Layer 8 of a small transformer language model trained on English Wikipedia (12 layers, counted from 0, width 128). Numbers have three digits each and are written without spaces.
In attention head 0, each number of a token's query is one row of weights dot the token's vector x. The head spreads its attention over the tokens so far by the softmax of query dot key.

Query weights of the head. A number n stands for (n - 500) times 0.00048.
q0: 485291414552504635552492554482402537434363500578563700595648388400654603335412360464673535558426691466339562367399433331568619605256389395390659512515465403351404449448539222485326453526459399440603415265632342407401504442375283578535445660479641409547374462519390705524668500960661504782734571343345500606566649551576504446616519872597692496539315631359605459636173584511700575553485
q1: 427924556685458480399390273380623345495455467196591253438285433487639445491380272289578521579496486435708195580510712670486495378544538421822419784309407491647471500571434750477509447518509743496527123789400699678649376490398594571590392460599376784211523390545576533485664583109437519134265531579700427254438526433548519485481375343549315656328805439578094590487713474656296405321528
q2: 335504566596702504537701468538484379685500340434610472568430714500428315429468449247448435540711605544577368645596465683555683380677357582504283324549668692557575481332439714823368477325638577467557647689434504624373549526690388262540395281334472201630298587642221480727612508337535352345571465437388551427319349855512690436520453558392285692404730444450608431489561662563662558563484
q3: 753441461372462541472472664397209529558419635320457703478474492445615568432606438500386378626456919606571542449396441260496064660500645403637535286734469531562472431283278404750391670280610389462544772422560223527338429611463438550679411589405560381558530470493418488609432584648545389528461637576554578706728464555678469434481515570533301580528373450267467515409413406489629415349492
q4: 587251586542394585500290535521500386706475633561844584554409701428257513533522628584566464350598276482560451483759556758665332534705591778482755519618513411765574521572410581592610550310577547612605266290431588442514572286500335496711303526843740292626412439436630324635202500656491620492566214588566440334408287659290711453456614479718473842308375327454290066500375650452460586448518
q5: 649429219459349542599205793492680533614687744308451812590662608321513244460638579619500535539554333199378609512156588491457509466426585614549460354525674264390225405454544183556540295575646374405418435576530463600460327313521513395716298743296372537363522487329425558463329314471563678917447471711621555297418402251760579607391526333538526355380458496264668625492505418564597664530444
q6: 563682493554468517653405623416577447278668701445365404455359302420484472261354384405668449648546674389516448569558469417696356581772385207317385609137540436488367523366735660464368383297477570515367516457570200404624516650450572557293565427533587474455690386546184728391558437421512392637522569464396523399356485500735358594769690492268358329504539616600519711629639323370679500488365
q7: 563641515471424457471338560435296519439442468604554355309567258442621774444276657569556504311523279620320451535374519307540472625576661432615529508639646391754441557558615168424585309531477445420155572332590554524429628418327472500336320722675460435697632500481606541428500361491254645698530671612609704684431473694275598552759791418519771416515276302551605353646316572341623551512424
q8: 620580420396297495545737677496438273522542570264451487661555594650470436553719594299634445305600777332660413562514655165768565424525344606434259514421304758579802414567637967543568356429550374362570552471508360361661544411409487381280575362576684291566543513684575420637248837534327570500532567388605593685364574464608284323378522689454248554268521626359445842376679516325469719517517
q9: 929741504495513764405397647362403446632538465243460295355239563211509792545591492500634385413534637777525579450500390286517317115529433320682657573404264553681591541663602475465520483721659483417405831589585388548455469556429597509558685508536440486571435720622447611665278409384496351561243559379545526398318385388532429696461651353395176710653504622655686546550761636362371411281677
q10: 623643475249433566505500398466351725320526496410235611267627320568456654176491407344479423692483608345556527538509220226469273517513404349396344533751675536523732656363541225346525458483303500460504518599544462370275157414683338211505346543368540161600717588723523204669268392515621567504662457433463457541648492349449432533845160311310682369331544755336509633742500626460564686487478
q11: 529475588555542507656645646622540469546372579569637569466423693669689455277594666392436429435519553542503559462401361561647369560382416509523450517522523434268605543268566511723425735484475370494351559557506407533466698736506579503702523516313397479563429419525427527407313483442601330533509481458604455437537624517618633342457445743481573415458331412390690579596493651603443779391529
q12: 428605475500438393544400758393261574520478504518492384390363372411643671601695461335384486500411539327323473381399605601466527432500329467646289358685403403449564669537311496672479485519236350370397477519492412849723421571419660617402602444496603624748446450634461678687544370483628581378536418658482568386617420274464575496216511448201543609454375597322650604121588660500571489325262
q13: 283634317512507524647423470518545493583500605713385403404551218457511445228559561687563446556396542411315368342301522590577321714571573591519638307289391436534337511239587513522363366289471576476436627366511454500277366311414489477485489384252423556462634659608329500520527559570438395628821673571378649561592355638550436596703481399619397437607460301711612504728374363393595554529496
q14: 388621510688610520736606599496571357415584577628538320653305284458646652510529663455709527573659645646525345398523365531460368664688560297369545461458404404455695319532642441522389795496373351557476474233672266389489477638468308552470593344453518406440638591648228474593607342532425371554493468730449550392563382346504627315747380387337493404618507540427536581601404593598616493605522
q15: 549346656632402496518660475443650607472655656387327715390510635389598410477385372417359574546581350650568337409397343662510539623613536536636536604443521528496595664483385532395458600335409595471507581415558540549522496356635479372604646738337448466393668615507511611255452389418777564565655541518641479715640320529500550243606751483388554356685621701419449385564668586465719449618374
q16: 431575527489237426211265383489530832504479493659575463267669614535452439760711444320610517291507437438703411384856684538514515425611383531395636492588518371373565549830507219424561503563528592560479405379561605327670462492486530578310463525602420461504580486528493556716664627581575522371421486442548393597549420519307634449338395412698444412628625504458329422319520652637478518525576
q17: 601516257564504566879530381484346469413504339617357426391472432575713455354634667609469395533488533671436347650307480367544348636601382407831779625390166641408359527539717331553568477583690377455477529416484355797432711487366281579383687536447472632195700573393392748262436547523548422534657516749366737596422488449801588355591484611421366719447504591332237615566478601520425345617476
q18: 396693517504560824492613418543614514401457523372585455657548333551676693539463520286356373406500481500646689482229515645522425635489446588741337433629749356595535464435611586764531810309384413681557707474665454677655596662468598374664614453385507415182504537388538596714539476350485311507300453530535342588650660427399588444474601504409462590396500609583314659547713621433730453544485
q19: 424383810199543783398589577406613664344743638571474388268618429216466513219564453496689586375554530760467366488338546442504466550382205427338734608278578288522442471504343525440536366463616454520296590429542484328469430223262517735334570417250475436316807419508382487391228374652467849627536488410564483565293549452518587316729389475446692779397513414676529698525369322297614508356402
q20: 789504496439717473509517492424666528403480664338534404583492522620650393563459439801484416353556441467504454388666747413443680597611616799530323390628298479606644313412406126728546591564275500336373412232467452542440298459620567538428542375519467379487392198520432367460757592477459361306363282654332561806334441543452717303369475544658624566349373651733492524345368374678283366397130
q21: 544579462581680402511561478454279332373592556622402231535721500539522456466551597584565363670465388452661641532427446404305467507413508389414534422475374737537534455691481348259476416362656471406437249207550553159565647496489359310339567639456675326466445595677485440605443256537468352517610429456651468519524221511450343567500621610244399465418550271318579631539480604522646246493485
q22: 461462663283582588492634547346568657615425362493508539493623695598398307595558710507566389429492341621691646492750565402385484401663629529348528459313413686639553362376544594337359526500968766372578386576462604390702536538403540413396353458580465567580562523379655572401846772539477614580529598480401500584273541709289560736520648420587476422370442591619530224433449526678324698705597
q23: 286496452519295386607720463637649444694447633371424297689594435581478504383558263437548544577511552339396400525500404366489511421517606503500515574514493470519439528666702466602564486401383358657532603439583532430492462651570574414650709500381475437605471624326231500345190542581396555330538386478693320515378458349656784539493307432486646685459716315631457791609216702594556375605665
q24: 377440514675640546540882438392377489382388426213444449822496427878543508573794557500402621457459453732572469590431704634554442341581440496603448652306371339718569629597401723477478300377549504691418512371336315414532556668299590567191484413540639416591605461294532456504549598392352566536434530484409572476367452720589247680347419560711452320712572555492504575415330522542417508558546
q25: 656453664390388476445597496385588511671518417538469338436482449597725300377735507504567397428496675422416197417594525327644526376500531684439407551575519738515641425522408728452420461594489653479686477660390446485321531504432390561538618431646377327427504463446569346651375630488620376434549656051374383485514603068589687278610403634704511673375746496299493634504471553459565555585369
q26: 537357328526366576448596630851504351615460496387353787700558391702450409370759741600335419652569269647570487278725418627612664439460349567264253385520436564389386544468247683542550664552626402370576500778401316322413651491524432513774594561344504324659437621581868410402645469472475656578602289500559541637492253344487521477598517520439358676446603521080471565640564313475290357625479
q27: 672529355795370754461419541521572394033550646462504586676635319425496559434375544563465500392443447482562665464430547574646348511430542402310695567539530605549245567543511496596428627268486313473542266554500397459500634352454335244296259486617559504364648625364508587320249504660424604390559446607639366371539686649258508496545806475590492663514551560531363425610350416529443431522430
q28: 380456504448455383642527274511462457412605530381403485471370398453598504412335431450620617356799750455511733569254390516195386570342375600515359316717485592435599698449754352635409414518507331783273583522630338386527282520576397795554339500444534532388538579686296384428532588487375515711507416504684385477507565430571527569714553295383330611626537374397452569493665611500639706567447
q29: 500452439655328395654504217409592700642611143717589521645808573706385260485402608562566410384560232566283558528802592612496347556746534558340619639508566645425710387595320571300580437374472460403261525704492445343530504522417567517525278580668353513454537300782580213357620751495452405595373671401446391483309535572555575752550758588632571435378601459703516242457536457614605596451459
q30: 549341680588443252056516610416802551535529596560539515616613642482161451418765555659575483324360492606582461331744555528414680507554512651379465512467435465644591478665430636549507540599460567597602179500526496446571500274482658415481415681694538578628291160467593317774385592580541557415425341340579478527590493696480535488492443533670523440373466331396615224413546395557660504545599
q31: 411598527308396446246697410641357589533652529284611406698457642476496354672482569548618438464351471296689369690236640515528601637633596622482247561576438685500320613663331616493374343541642476503514464490489606438265507368597562321559716566540525693584504550556478426508556296480413710510429549514682500592370561578455504546456382200535632406580426486557434365699626565753386563607611
q32: 548352552597556631361577545643447500447539616692443545472324450811511283848581588440503334481522443407721602314426291376357392486447381563287446787525526331508450486486379534566575412507636633419489567732496617403650481528457669406386458615483692520500463349658629435638260680253547493269524360363584413580461472473577367504496345558522504886548569642504341446575711577463409507412774
q33: 686478392469519368484446380442508586454493171420593583536330531218511585479418452393722473798449710631265515428386485437522240412368430429477500456572334390596461647543722621664406618626377526582597481489677500500535635691622458306416756464469749544228504753438439485552394433625664341249430449680539640328504529577582393585542698384445339453472445413429507529389332582541465134511579
q34: 453369246600665528347478803758681649641621461432371470545380396479387367731401567739362694470508403310703754675414471350509443534323460737394442340446662618363319372638305629461488426696458588532554348432317645727612411500758373267686469344520229700230349582580725233500640418351551840573419366426463542381603455174496310505185517345555456559572555627477348575413722488650500715599582
q35: 357648634496556579465892326350496603496700597459317314422573392561481489441408409472570426634432504770330429739516540593500500446595531622432197476479593609315450412582466402714531514436668482517596481471511440541673710284308301771394247658565500205553496357604602386520543613434569608531545730493378631439602468504685451731478577712745542570500649276570518410472451391522462522390633
q36: 454219543623525549190383370202393484292295449454638327544632687512185409634479557416567489281285363400529657657645671706199567496612703583406552655395335381581517596464509437496357644480625691412404382496570720500461371246355678398709317581477662392419487654630688320567561323481382407410272650362378467355416552164496645613775621577764496386504693584513488391512477484504222529699650
q37: 370311496545570488298677636534488815441612406518668407415481593627383573424589627537358387555271539438489547343435530520702644557611716588444195398515308633464516496717433977434529389548350515412481551474629404422637484534433618504425453432514458529563291496406405281237561255276568769633631519202435253551570507384319540729817539444350666471486709496541421380567352379546552508354543
q38: 550496537515258512477328475563364351680375511430623311624318376615380543602525523304486497420580614547578383604333405447621533606651362527511560355639383734504285510472397492669323294479399595441414518539450669540365377531483295544330338553389729586323363478535382589336391382376532475584575402399547705537541332563530699566401522595521308416624468576515335661338654346518951683521568
q39: 431432450423527616540600539378661681551574457732373756562405472500570443218469521489449454589537441404515742608358620625553426263614576529788460345489652188508452526418662385343571687311679421539456523323390456469604591604567555539661716571461508612295589511493335615471472272539553333669764481407656636567493449436568591807640350347354701751711292586561556713537626456477425692271400
q40: 390250457373439366667544446497344264641479741408702532344578537386321344380603597758329637432697525511598496589230559608349608500337529679237415538500651579566731483565438488443530697366597455484241432542644469500737673627647475355566496358613645623420582617400533617481444459528549378500483420529517371241531534526563558342525425379368485598434570320677406441425430473482409650443539
q41: 606295442387522553621221509573568281618159446541408662649509276513401717555388467560656742365361541554509423306622561434663532701521315623532500552754224273248477346457363320442674543478266652594671784487764406586644588767414482491633756443537642413582554518574244721424472528724683559479584656531479548628496415486449276471550375339295848721691293631576513340569701530078835408553268
q42: 444441640421391560512441748467465435355373698469504685651452473467526575500474452482309610258482508361581729591342738362333545489665387464600703536775671462327272313417596431702392514522540295617568576599482446420352240687337527492381646452696403338385462593529415450608575500358651329447419515673327485477715393512617900395294403420555712607584526500452760420414512604549442493563515
q43: 504435610434685358585400363624331648485397604462462574637427454571522566434474524542292470444443481423338736450372518291456493583609298622545748457323176537692504419472681504338224553447525371476387685486540556735504451300741261515470353414473654313379356702568428701523338383520349496497368364530531558296402525511626515516552305532536334667770743422640511418599415594398443482434334
q44: 589447454646460490598323177582399637514128405508768527560429799444252264622670749397348574491452253634491700530660448509602500496406505564426723595530468482427631628742349588518595509647292622439414198640509573536691500369543791473280354395550451510633549513626853454733781453575478817696492470464525311583504389764206587471382420504583307505500893527495347287401372483687252574438908
q45: 745462550402518561298634346417482630402465355590323767671397481628432560423475585548540592197531409500616453573624524365231511657452581327287626534731518482482725555524650578414639514572434517510514475587387586464537629391528594507511336531267528647658482425458734566416522477560573504326490524428513296467483636541574537334551254256437434617610669757254448639575610367596254406596539
q46: 341730469447293735368329403395672435509545457414565309448504728691411563611508588657627581262373612353591393512549730509400538521444491488353491763318436726758407601589672631492453572362692410646581492660310411487496348596723491594599461402539282555539159517737780422701584438523541611296278553394429252483372468448439392555189319520557621638371616683656299218383694736630353677709656
q47: 334437600522486408418426693613442397511490395507526618425366571631557709651333458612339536478490354550510659459684615451585335486582412358800541727651514597755519595579522459546609510503390642604630331493689681442444419550428536602595467438719518661212586638597449720439414745667458471646356625518584588314486571338370325469554582552666562384487567338782671421360582547656540448369372
q48: 796445694281513300708212400417571571535358724448545504401680681513313233647651567467610325583597496431398544567742597709440762293661554668509437431433355623367559347412349670483472545583479850377421160593534421574559442420667676337558341492677358463775578599500624362624736495293327710258292172457357504580384343464419155575443357740504265619468534474559432458475647484341296627595491
q49: 560614351541612763730639366483518252601450413360593396529491316358734701464255488640451401552646535655340583446332349201738331656447451455637361550342256247496193516454619401569336767550212206508479864231504413530384593463417413698610658521564637621562534599592311416500405591629243296612662571578541517575664668673729548486478599370328730464584190522586559596471325549290721449534491
q50: 564645348321486299496290583514589587386514789329347416517568361514467511422550576283476543427276600309334397549371359371446358535286478319519515600389617229496322393378385263525453421497622489609424824246496507558534672430389504504500762486540504632655518414658397574458557397476726668412469598409537489578514373489218552633419406525644448496322511391569507374497338280396456461668446
q51: 545356309517250575500424647461437551346752562708378562469464330492467569342700526769446316376770575570288571583113408457443504496414449612668496270496533467546568586405416264582553578413488679425422685472605657525390622491319595612458696532348358562332786630540345496222556267577500244298612536496477259638668488551496408531612476560337450750606146413409600611833240523569601512512627
q52: 504546349630628482193500504319456369591274332413720466691555607380243293532445543484532566552421483487763591632500550670466599212687487698750478188668409396722469492525474702317551390660529608434639487633261545586717614653475786683452261251500445155587415296641391342568665725718412470484396421526520358565443354799451692445318602620413303752508622362640358310386407484585268479356666
q53: 269707533258572496361384482376507669562683602407556294592738433458377436409514248456605618507597361672518547310534727572557543710644585391596522530500547398485643586400691566439404387417448483470352507637613393449534419554486482511357621538403293581055518625597456566523504640747346413614584444561439468478414490474474606558493360329615338526523292478564440490600488418557489272753722
q54: 799566666525611594537525639569524690577576388437516352322441256301719724500449410560332653404604561778659464377225597413422416678489795556618562353592488709565483587335472468551349409469327438638333432388582443348529930418191480456670723539448323474541484524365374476428533538482589492518575650492619539618413432619735370312645445820535386554640398268525457266553600353480390585579480
q55: 699292662716306470644496571291383704649473612449423305636629364420397586478339701677174457695412504603295552584500550579551444323474431455557545550492309708540558395298355327500577504477580412284670444304446470329389679466470508548512343615496265636322346335523560488358545725518323627562570496298474639589229575459430427274384634289277379438368648739413523256387461481410617400402476
q56: 343534619378701326516296604567524515359541574386428337283389359466415343438400700482627355593496736635443531679313372496462488421544647493524600569504184535244544585455532447281593426407407140401681570500633566403360552617485629351512476331353676442476519699519618690414351504367666449615837358821442606528537698568476492396613542564568547407575602586272417485618348698343705605385531
q57: 450341692692850325261677663672528403378388245525452492422515795433488662427322426563511440430594607260348394579500409329285551545685516551309601381470339543599638393586571804485622422586421424355415602352485403414484500538429347393298377730605415483480469677635627380512666430681602547475693327341321546603256496396270385412543295523519607627648389269492262399433496500442583489638508
q58: 647962471410730254561598536413647530619656591316356409530455777478219621758603627285479298337566436554588162591462597552407536447315584547602308586478655578422566448530601780540387436552539496574405427425287690322486309441556395280449500333609357529431509298675426347581868971445474514387419539514780217472479363639509399388673343666596579220295944609486425435539549432411611654759541
q59: 460579297394646556551588500430389636335605606759229419334316319215451620405593548558397522573132504484306475387496488330536354551673525362384433461504426500277551535535744346488466454508449248448283537733834546565622521653512381698351545453556560565641823653332554712466479449617385451538530366354644734537473292450344612596942536327449537509462404590628571429597566608657670484320468
q60: 388452464742574826496408539558276629558418360323438468351556515599265560493475432574716403468507626412413468428638517623395482306483291513602515523568568332518641453514587480292353412469339431600405657538354608357423635297333489619312489534493366489446496475551417416624474556374586464460393768624550698543399493555515580588335422545417558291467625714694531805788422722475569431560436
q61: 049412276518530449522750440566702628373434596635575262496598326313414432496449703287391508569612557517239395525423266329470582613488682399610380491504470570307338316421693604615627275479554450488566504534399578552536518472587400531434824337508649343544174368384588138464442523810496405216512454440355635526455496416562232370457800487350610581795487465595353596743594467781355613653230
q62: 434443515253492303602573672492660541174300607525213890668519239727500419566309286541364425681542680551523389432595706492531453649418451419492382425474263548492377582462372495399587713534420496396451484328638530567252589521455571560384552412547566753540453539371604420293287574648660496529555515582368485248690284532480580184492473823530364438351627500430519670579363485465552320356492
q63: 520461462809629228546404682620648477582267431586741512515492412453370452629709496465458430423602286480382140737598759458468824150527612534264579628372512524615492581504508607259672500422601394260593386583441322561349433430558443615488496359455276517686407592547541446658369470195406614564485375585617183521623500533496500448524540504645529559616595512551343508392632554872376315396709

Each question shows a short text with each token's key, already scaled and adjusted for position as the last token sees it. A number n stands for (n - 500) times 0.0028.

Then comes the last token's vector x. A number n stands for (n - 500) times 0.013.

0 ",": 432534444610462511413565504459454501464455425538525462488451569462571499547470453475471576603395484451490434647434395470443509453526672356497327300437432598447437558537600552363580478461612416
1 " with": 437426379550467463344534535470442458456428398524548428452448562483600460566472479455515627638396483415497437684442377498435517423526665301450284206429396635407419580559596563351588476464618378
2 " a": 578382423500542404280441562471434391448359387478544370422466485560625422601508480449554648628410461371493442700425322517428524397546602231427233146384392668343441636580567570373609497501586353
3 " sub": 682536539410530484449422599498433344478412439465500392421458452519581445558470535425563570610433465348499361659523398552395581439547668336426308172465326648434458598557538543380595509528587397
4 "se": 552611559462543447466494592512497375478417398451533424455444471489495425548499583396594543659455496437568398671453427563440530381522577341407273204471440649450454556528442516361591474478522435
5 "qu": 474658617457537511446442547524470424535358389504575366477413519480541483565519462435534550600402477412585406633440402570408530389528627343442244213423474670418456626492501537336580463451553404
6 "ent": 376560584554520650489397542603568424561336410431576430452419492491615467605533524438554682611471476369552397688487347530393483404539620253383282182394402677341490617528545536357582470472562413
x: 511367535418569552495491305393463416674544415511453461515631661670529516530552825531486521462455424534632448440703309525513627491365392603497793448451649631531474451612519532444539503406532454493617416711467502610573303392519314354493507474589429356558413366422652458454487446462510604604463432451443440482444413641504403420293486584404412547528484455572391416282407516474390461549605
Which two tokens does the last token look at most, in order? 2 " a", 1 " with"

0 "y": 428526437602464512428560503453459502466455428540516464487452577460564506547467455470471573600391480454494429646438390470442516460527673361502333303444436594455436550529603562362576480457611422
1 "'": 424301374521499434342559565433419456393377396510540368396488541496651437614498468415515671615383450373489378698422333499417519372565650207421248115423344677329403619554580592309633489505631373
2 "s": 541398403458508436380477567463458464458401419500549429451460545477605466581474469446505614623394482412500399685445359481420510427553668293454303233413390644397431588547602556345603485477608404
3 " sh": 695526486419500479456412629442426397474400423517547380452437453531625424598434487437545592550442425393489410647445366580405483421578639275393248214452422606368442569533558533341602471442549396
4 "ip": 610662578414521455386416592464435436454310357435591396362404519493605391669539523388562667609418464326525399594430322549398513423581639194441177090467341631336405584575625549319603501462566333
5 "s": 427679681463521524421395622477460496447333389404584450423443535509621367677488555432534680616422472365507403623445344500442530440568655186401238137433339682360385636581544555264592492487572405
6 "\",": 384555673568513534558341547522494470502384408417609464448439516539604433614501480478482592611425482408490436654414416486432495410529664271419264229410392631375435625571563546304605473480633416
x: 431452509433533449480337426402536471592382355419416503399519560584355387552484661570441547393409450539487402377555506484473553522407516423468568507562428505464510492539415521568563456413399610371478617682385481510577217518688573335504494340580455405556436405398510403541551434474620705313579531556428311418378244652450534636444613524579553502510779653555355555458470526287412406587555
Which two tokens does the last token look at most, in order? 0 "y", 6 "\","

0 " in": 439532446595456519415563511461452490474462429538522463488446575461569502545467454464475585608396481455490437651439388476444510448523670367502332298436435599455439552535594550365578479457611412
1 " the": 430422426540442422356532570464448461436416405519534420434477523500599454586475469435511627628379483413493424682447371504425512411547672311451291223408415641388422580548588546346607496470609381
2 " F": 595389449459478439394482547500434433434398416478497410444484495479596441586504497476547558578409481389530385676475400539405559422604652351428294202429410609392465561550541550335598454489594379
3 "ir": 645523466426413375459478570542374472434385372520484383419432460452570466550511562426566580576433457426515388640476358565436542463574623309464285261463398662417463507479532558322586483456637412
4 "th": 574591548471589359449457590561457458508361371519518381475394469497573399573500562395570609511458459409575387628467401559390480416544633286460310280418449657341433611545535587369594461478595381
5 " of": 439606553495615460501351503589507469531400407479577428410374490467616414572529543413530645619416499425505487658489383558439536367587619309443319273419401675367486587565568554350603444534595345
6 " C": 341493560528545568538405514543504413505396458403561425443450534532593459578528534459547563563460507390551428639490378555433544442556621342429317225445364630350456541578579544360606498537583359
x: 439537627477429464572407463407517566599460476481538538376423554574385465455724506486456453429575335584531398541583412560519491433339457486642563453583472686581436610640342576583390468488510549457482496597326556444632538526603582447528402333759449446658451345413576447493452442290742441248417426518419339499283471503539484633413595483522313505553529569541359353314616571405363400595447
Which token does the last token look at most, and with what share of its attention? 5 " of", with about 80%

0 ".": 427533443603453509416562509461453502459457429536519453487454564458569505556467450472476579608396479447493430640437392473440511457527668352498322306436435599437439555534602554365577476457615419
1 " N": 458318418515481425416523533506410445396417402462556375392465479474598487575481503439537595625445468413550408633468359557402552368566639266399261159387377657324446621591545599326618465492622454
2 "ever": 581323389389519414365470537417353466435321376521611316401448472507607420558497591449547682616476445424522374615444354542359470412496636225368241131410362684310437651553607545307571451429634427
3 "the": 679546493460539386428386560519390436478337409544544346351461462466583423603491559416577603618428462406530400669465348541394533386491609237425275136442360684365404597499580534352601412476619401
4 "l": 572632511409536430409411540520435437474354441463518407385379477413605427592490536420543607586376417399505446623416321543364550402536667270403276177422407631399438645614525503390600452460561410
5 "ess": 453656613443580493466362655543489461518318403502606411378439456475616410614465564410548595660485453369504379633448338563403516439522652206377239178416404689330450687577594534327541483445581429
6 ",": 364549637532546576580325535527482434517378416445620427408440505499641431582517529425500645642429481360527444684459381527419550378506638235389251158403367641386429641549589566329620499467602395
x: 417439569420484395495499454453574525643276514442418425401483605623441376508655624531444517244504558563548451392635495523478552479345557425512603559572400557651532526499407509536517524496482483508504555624213453625562193598653562277493434380626408482581456403467570414513517472459608597391442410482495288489399336490421486579431551442605515501580674539490397562332423541319383426562602
Which two tokens does the last token look at most, in order? 0 ".", 5 "ess"

0 " It": 408515427600468504425556505445459506452450430538517461483452572466566509552458450467475569598396480452500420657442380472433519442534685349494319284439433602439429558525604569355581471457615414
1 " was": 425430371534476479392538526443458499457429409525534456481454569464576487564467472471480591609387475438500423664429364478429500438543690335486298256438416616419445580542603553353585481465620404
2 " only": 555344372409561426337502557414479420448361364490558396426484511475621416598434557481494609626427471372548416653434370536422466372550666272365269167391362679344478650591572526326609483465616382
3 " later": 632448473347591480367456589394436466491328356494606407452493524492558409578505583424515600613437455352514377625438362494453471395529656247390244181432344654322479660599604507330566500454584403
4 " under": 582608574393558492407401546513484319496374378442592397427382484486609460572556575457552680620424464391480422626463323523438506384506636249414261095409290651329428658583542535338609478523561364
5 "st": 486559583507504470470479551517472342582425395479562372490465463507561432524469560442553516532457463438555389606489399585437434434506643329420356170415361581442506573518565495379579472468548462
6 "ood": 347572649579461609505370670512526488524361376432596468435437519469627405569534536457510631584481432423561420619471384556456397410509588217452258169470374651357470611545559551380575532494576426
x: 465431604586582522474524453377473443659485481292449477543594638698341406670490626457543629522486483345664433422519390423466516437299363618433563540528461547621492540460394450455491427438526616426567383617430610638568317405461590378203361448483563260547567449521530498692440416652424668484647475458539391345424398563331557452539527564467567421568518491386408452463371582392400443466627
Which two tokens does the last token look at most, in order? 3 " later", 2 " only"

0 " to": 428528441605467508417565500449447495467452427542524460486455575468571498546467459470472583607391480453489428649436383473445515445522684353491326286441433597448434557536596553362578479451612405
1 " show": 379316290497507414323573579378446377390407346481549360366492546481609417633464510407564707623428439318547412697468385537373481371587635213382211056468325684373400618572602566299610502467604349
2 " that": 508403378440494460373484540447462477455432407516553444458454550485592476566475474453485607623400478431496420663434379481431508430534679312474299244434416611424428581554601547336584478450617402
3 " sp": 729519544372495483442446574476451371429410400493538388393462475487622491589461484397555647570450431400540374666448379551380521373571684241390266103449383591360451567545518555325619442436529371
4 "ac": 552590522415491423435472548496450411470415378493527404427412460529538492602497540423657566616435461474543422634458374543441518402578588336443267240433369598406417546514504517370612455483576360
5 "et": 474627604484561502426387552537487495480292374434551432408383497463609488535548503469527644511471478370553390689529381566384564416543646219414228172411374629383425564550590530325628465442544394
6 "ime": 347567601586552599514394580558497422549333396451614422426399475497626439638501558379513687610463506368538362675429327557385477436542642232375273161406366691338454569535569568311625441480590426
x: 454430569472488499441358489339528460628452531433491510425551552703460340503557682512390531379517554515483481334646430621413739352350408491524582485423526689410422450656423425493552455450589453594511515558386559636675263506518342346335476342567396350546455319300620363499484464575517616607364467486393357439473470517582472426432634584529470445529588511604393442426382563351363421533564
To which token does the last token give the most attention? 2 " that"

0 "a": 418522440605457510421565509465447506460454421534517452484448561458575498553471458475475576602387481445491424647440389469442522450532673346490317291435436603437439554539601556357580474463620413
1 "igh": 415308362516456427360546560481410450386368383517477357356430497493600458608459499445536638609379457372517411673440350521395577394553638249418208157424409671368411580554569579290609429505638390
2 " in": 540411409450477453349466549529440436474432402499564432403424553506600433609473484430505668661394487421484475696466343534425521377545670289440272180403387656415435618573554543337612465502595362
3 " ": 657507477391542409397413606579443440507440418461545385459469521465615440575493489498578593623428473385527448653520412494406540416519661328421303183409400649370479598527624525369648452520597346
4 "1": 594625552432523446438456596552404430511369400466545383434494481469575422613485497466545572616421474410518422621501379547429526433562646345432278229416380653389497597528558493348613512479593403
5 "9": 435637583465574472473417568588427466529396443455548404445472505478592420600511496470511575599396461413547434624508389533475537449549607332411308249388407660397493589470572516342616486517576442
6 "6": 351518603500581519467434520613415467556376417448517378462456473503626441576499549469528562590410418448542429585501380534487513473540578331442312245382404640388515534518525518340592474488634437
x: 390379530515561669418413383494411604560420364463388498406540587566517423643540584484479411599498462511717376356668387399429493300442467513542830641353531461463573513689338472489464545441432465418547494610403407613669378375494380497505509622593508509636519317503556327578496471403729485329593415388551358455266448640566396625572451630416447490551536614436476424515572490428466484557590
To which token does the last token give the most attention? 2 " in"

0 " B": 435517446590470522431556502460453502481462438529516479499450574464563515546467452476470561594400486454491433644441394470448516457526681369504335314442443586452440545536596563366577478462606418
1 "ru": 472257421541442468420496588455329524406394406554478359428410485501615470584491524402560540582378415363464431682475345535437559431573620251450253181455391645366455577539605581304636508482624435
2 "ce": 577357408433360434359538566502390476415360383507472341403369499479575394602492530445534628536390478377499391634409309522381524433567655254375236189384393639367413613527617532281582448466607396
3 " re": 669527494336460514407448541593440453509440398426559391478452486544571435580440512492527564588443465433454463623440361534441531394533636312384317226376379662398482589614536487320621468555610478
4 "pl": 574654575408509462482386589537433481503455429484540402474401457447592439600435486414542601588451483406515498679457394548379456425577636271413271194390450637392426571552531529285656466548541387
5 "ied": 485590613397527570423406608467508470495457369434531414415413520471632434592510498425510582587427476444561445670459375536473458437550616243415278171480386601427465585550575550381565574504563400
6 ",": 383568674555483581545357596474490485491393408455583464440479496536614446591500514476494582608424442395520424648445403475439490430536642279439301242460363622395450622542559567330572502438588442
x: 422462380389523413475404437393495580615343453413424469473508528569427375583566640535405578477413464487594448419529401427507439457358478470442505591601325485580556473548439424552552556397455472335516544601439485617498250499645523248465503280622369461566424353447493357572547369457649707329479545647436290384429311553434472546441642550545512496576724572451384559394446561341405357582559
Which token does the last token look at most, and with what share of its attention? 0 " B", with about 50%

0 " a": 429525446595465500422566510455449487470452430530519462491445570466571510544472454476475577603394482455491435652437382470445513444526673355503324293438439599447438553537595556370575479463606410
1 " ": 440449392538452483404526531469439485487453422521517459493443569451567506550463451478477567605396481456498436646439393469437516450526679352499320290440435601448442550532607549375589473461610409
2 "5": 587386427495476413393523578503370499470381398474528384414454451523620429586459516508525587591462460435530424682458367529415521440540653244409266177404403670364453553530575512307600466491608406
3 "6": 647498442453510399379485599528404500457372404473521411415455482496570436610469514472545594589443454413556385665473347561428488430562613265403247218360364688349432606539545512297597447504593419
4 "-": 548616495456558428435413579552468457481404443494540397432393485450578434601477533466592647587410484410576443683437388527430487430591608260423247202404350600359451594529557490343579452537570394
5 "d": 381621492485602462430411519577517437514366454482576399412452467473584391570488498430542615566409452365572447593439363577444533381525671245360225146394383617355460609550561580356563469468553413
6 "im": 335521574571544458462442539604506436514427480508593421430433460465604461613528553469538641584460462444511441586456402537467513443547698266428271190433405583300477510508595467348614532482552394
x: 509556590410365503492618582412633441556571322420677536390432600492428403671536483637454491547459436411560395394599547567520808431306406533393668420355304476436404568466398503573398475390518398412392455624287585732467540568480494431516313513568484402422450303538567416541577407331445533422472412501620556524358590438464483696446592591546498514496584686456317522380667547363422563539542
Which two tokens does the last token look at most, in order? 4 "-", 5 "d"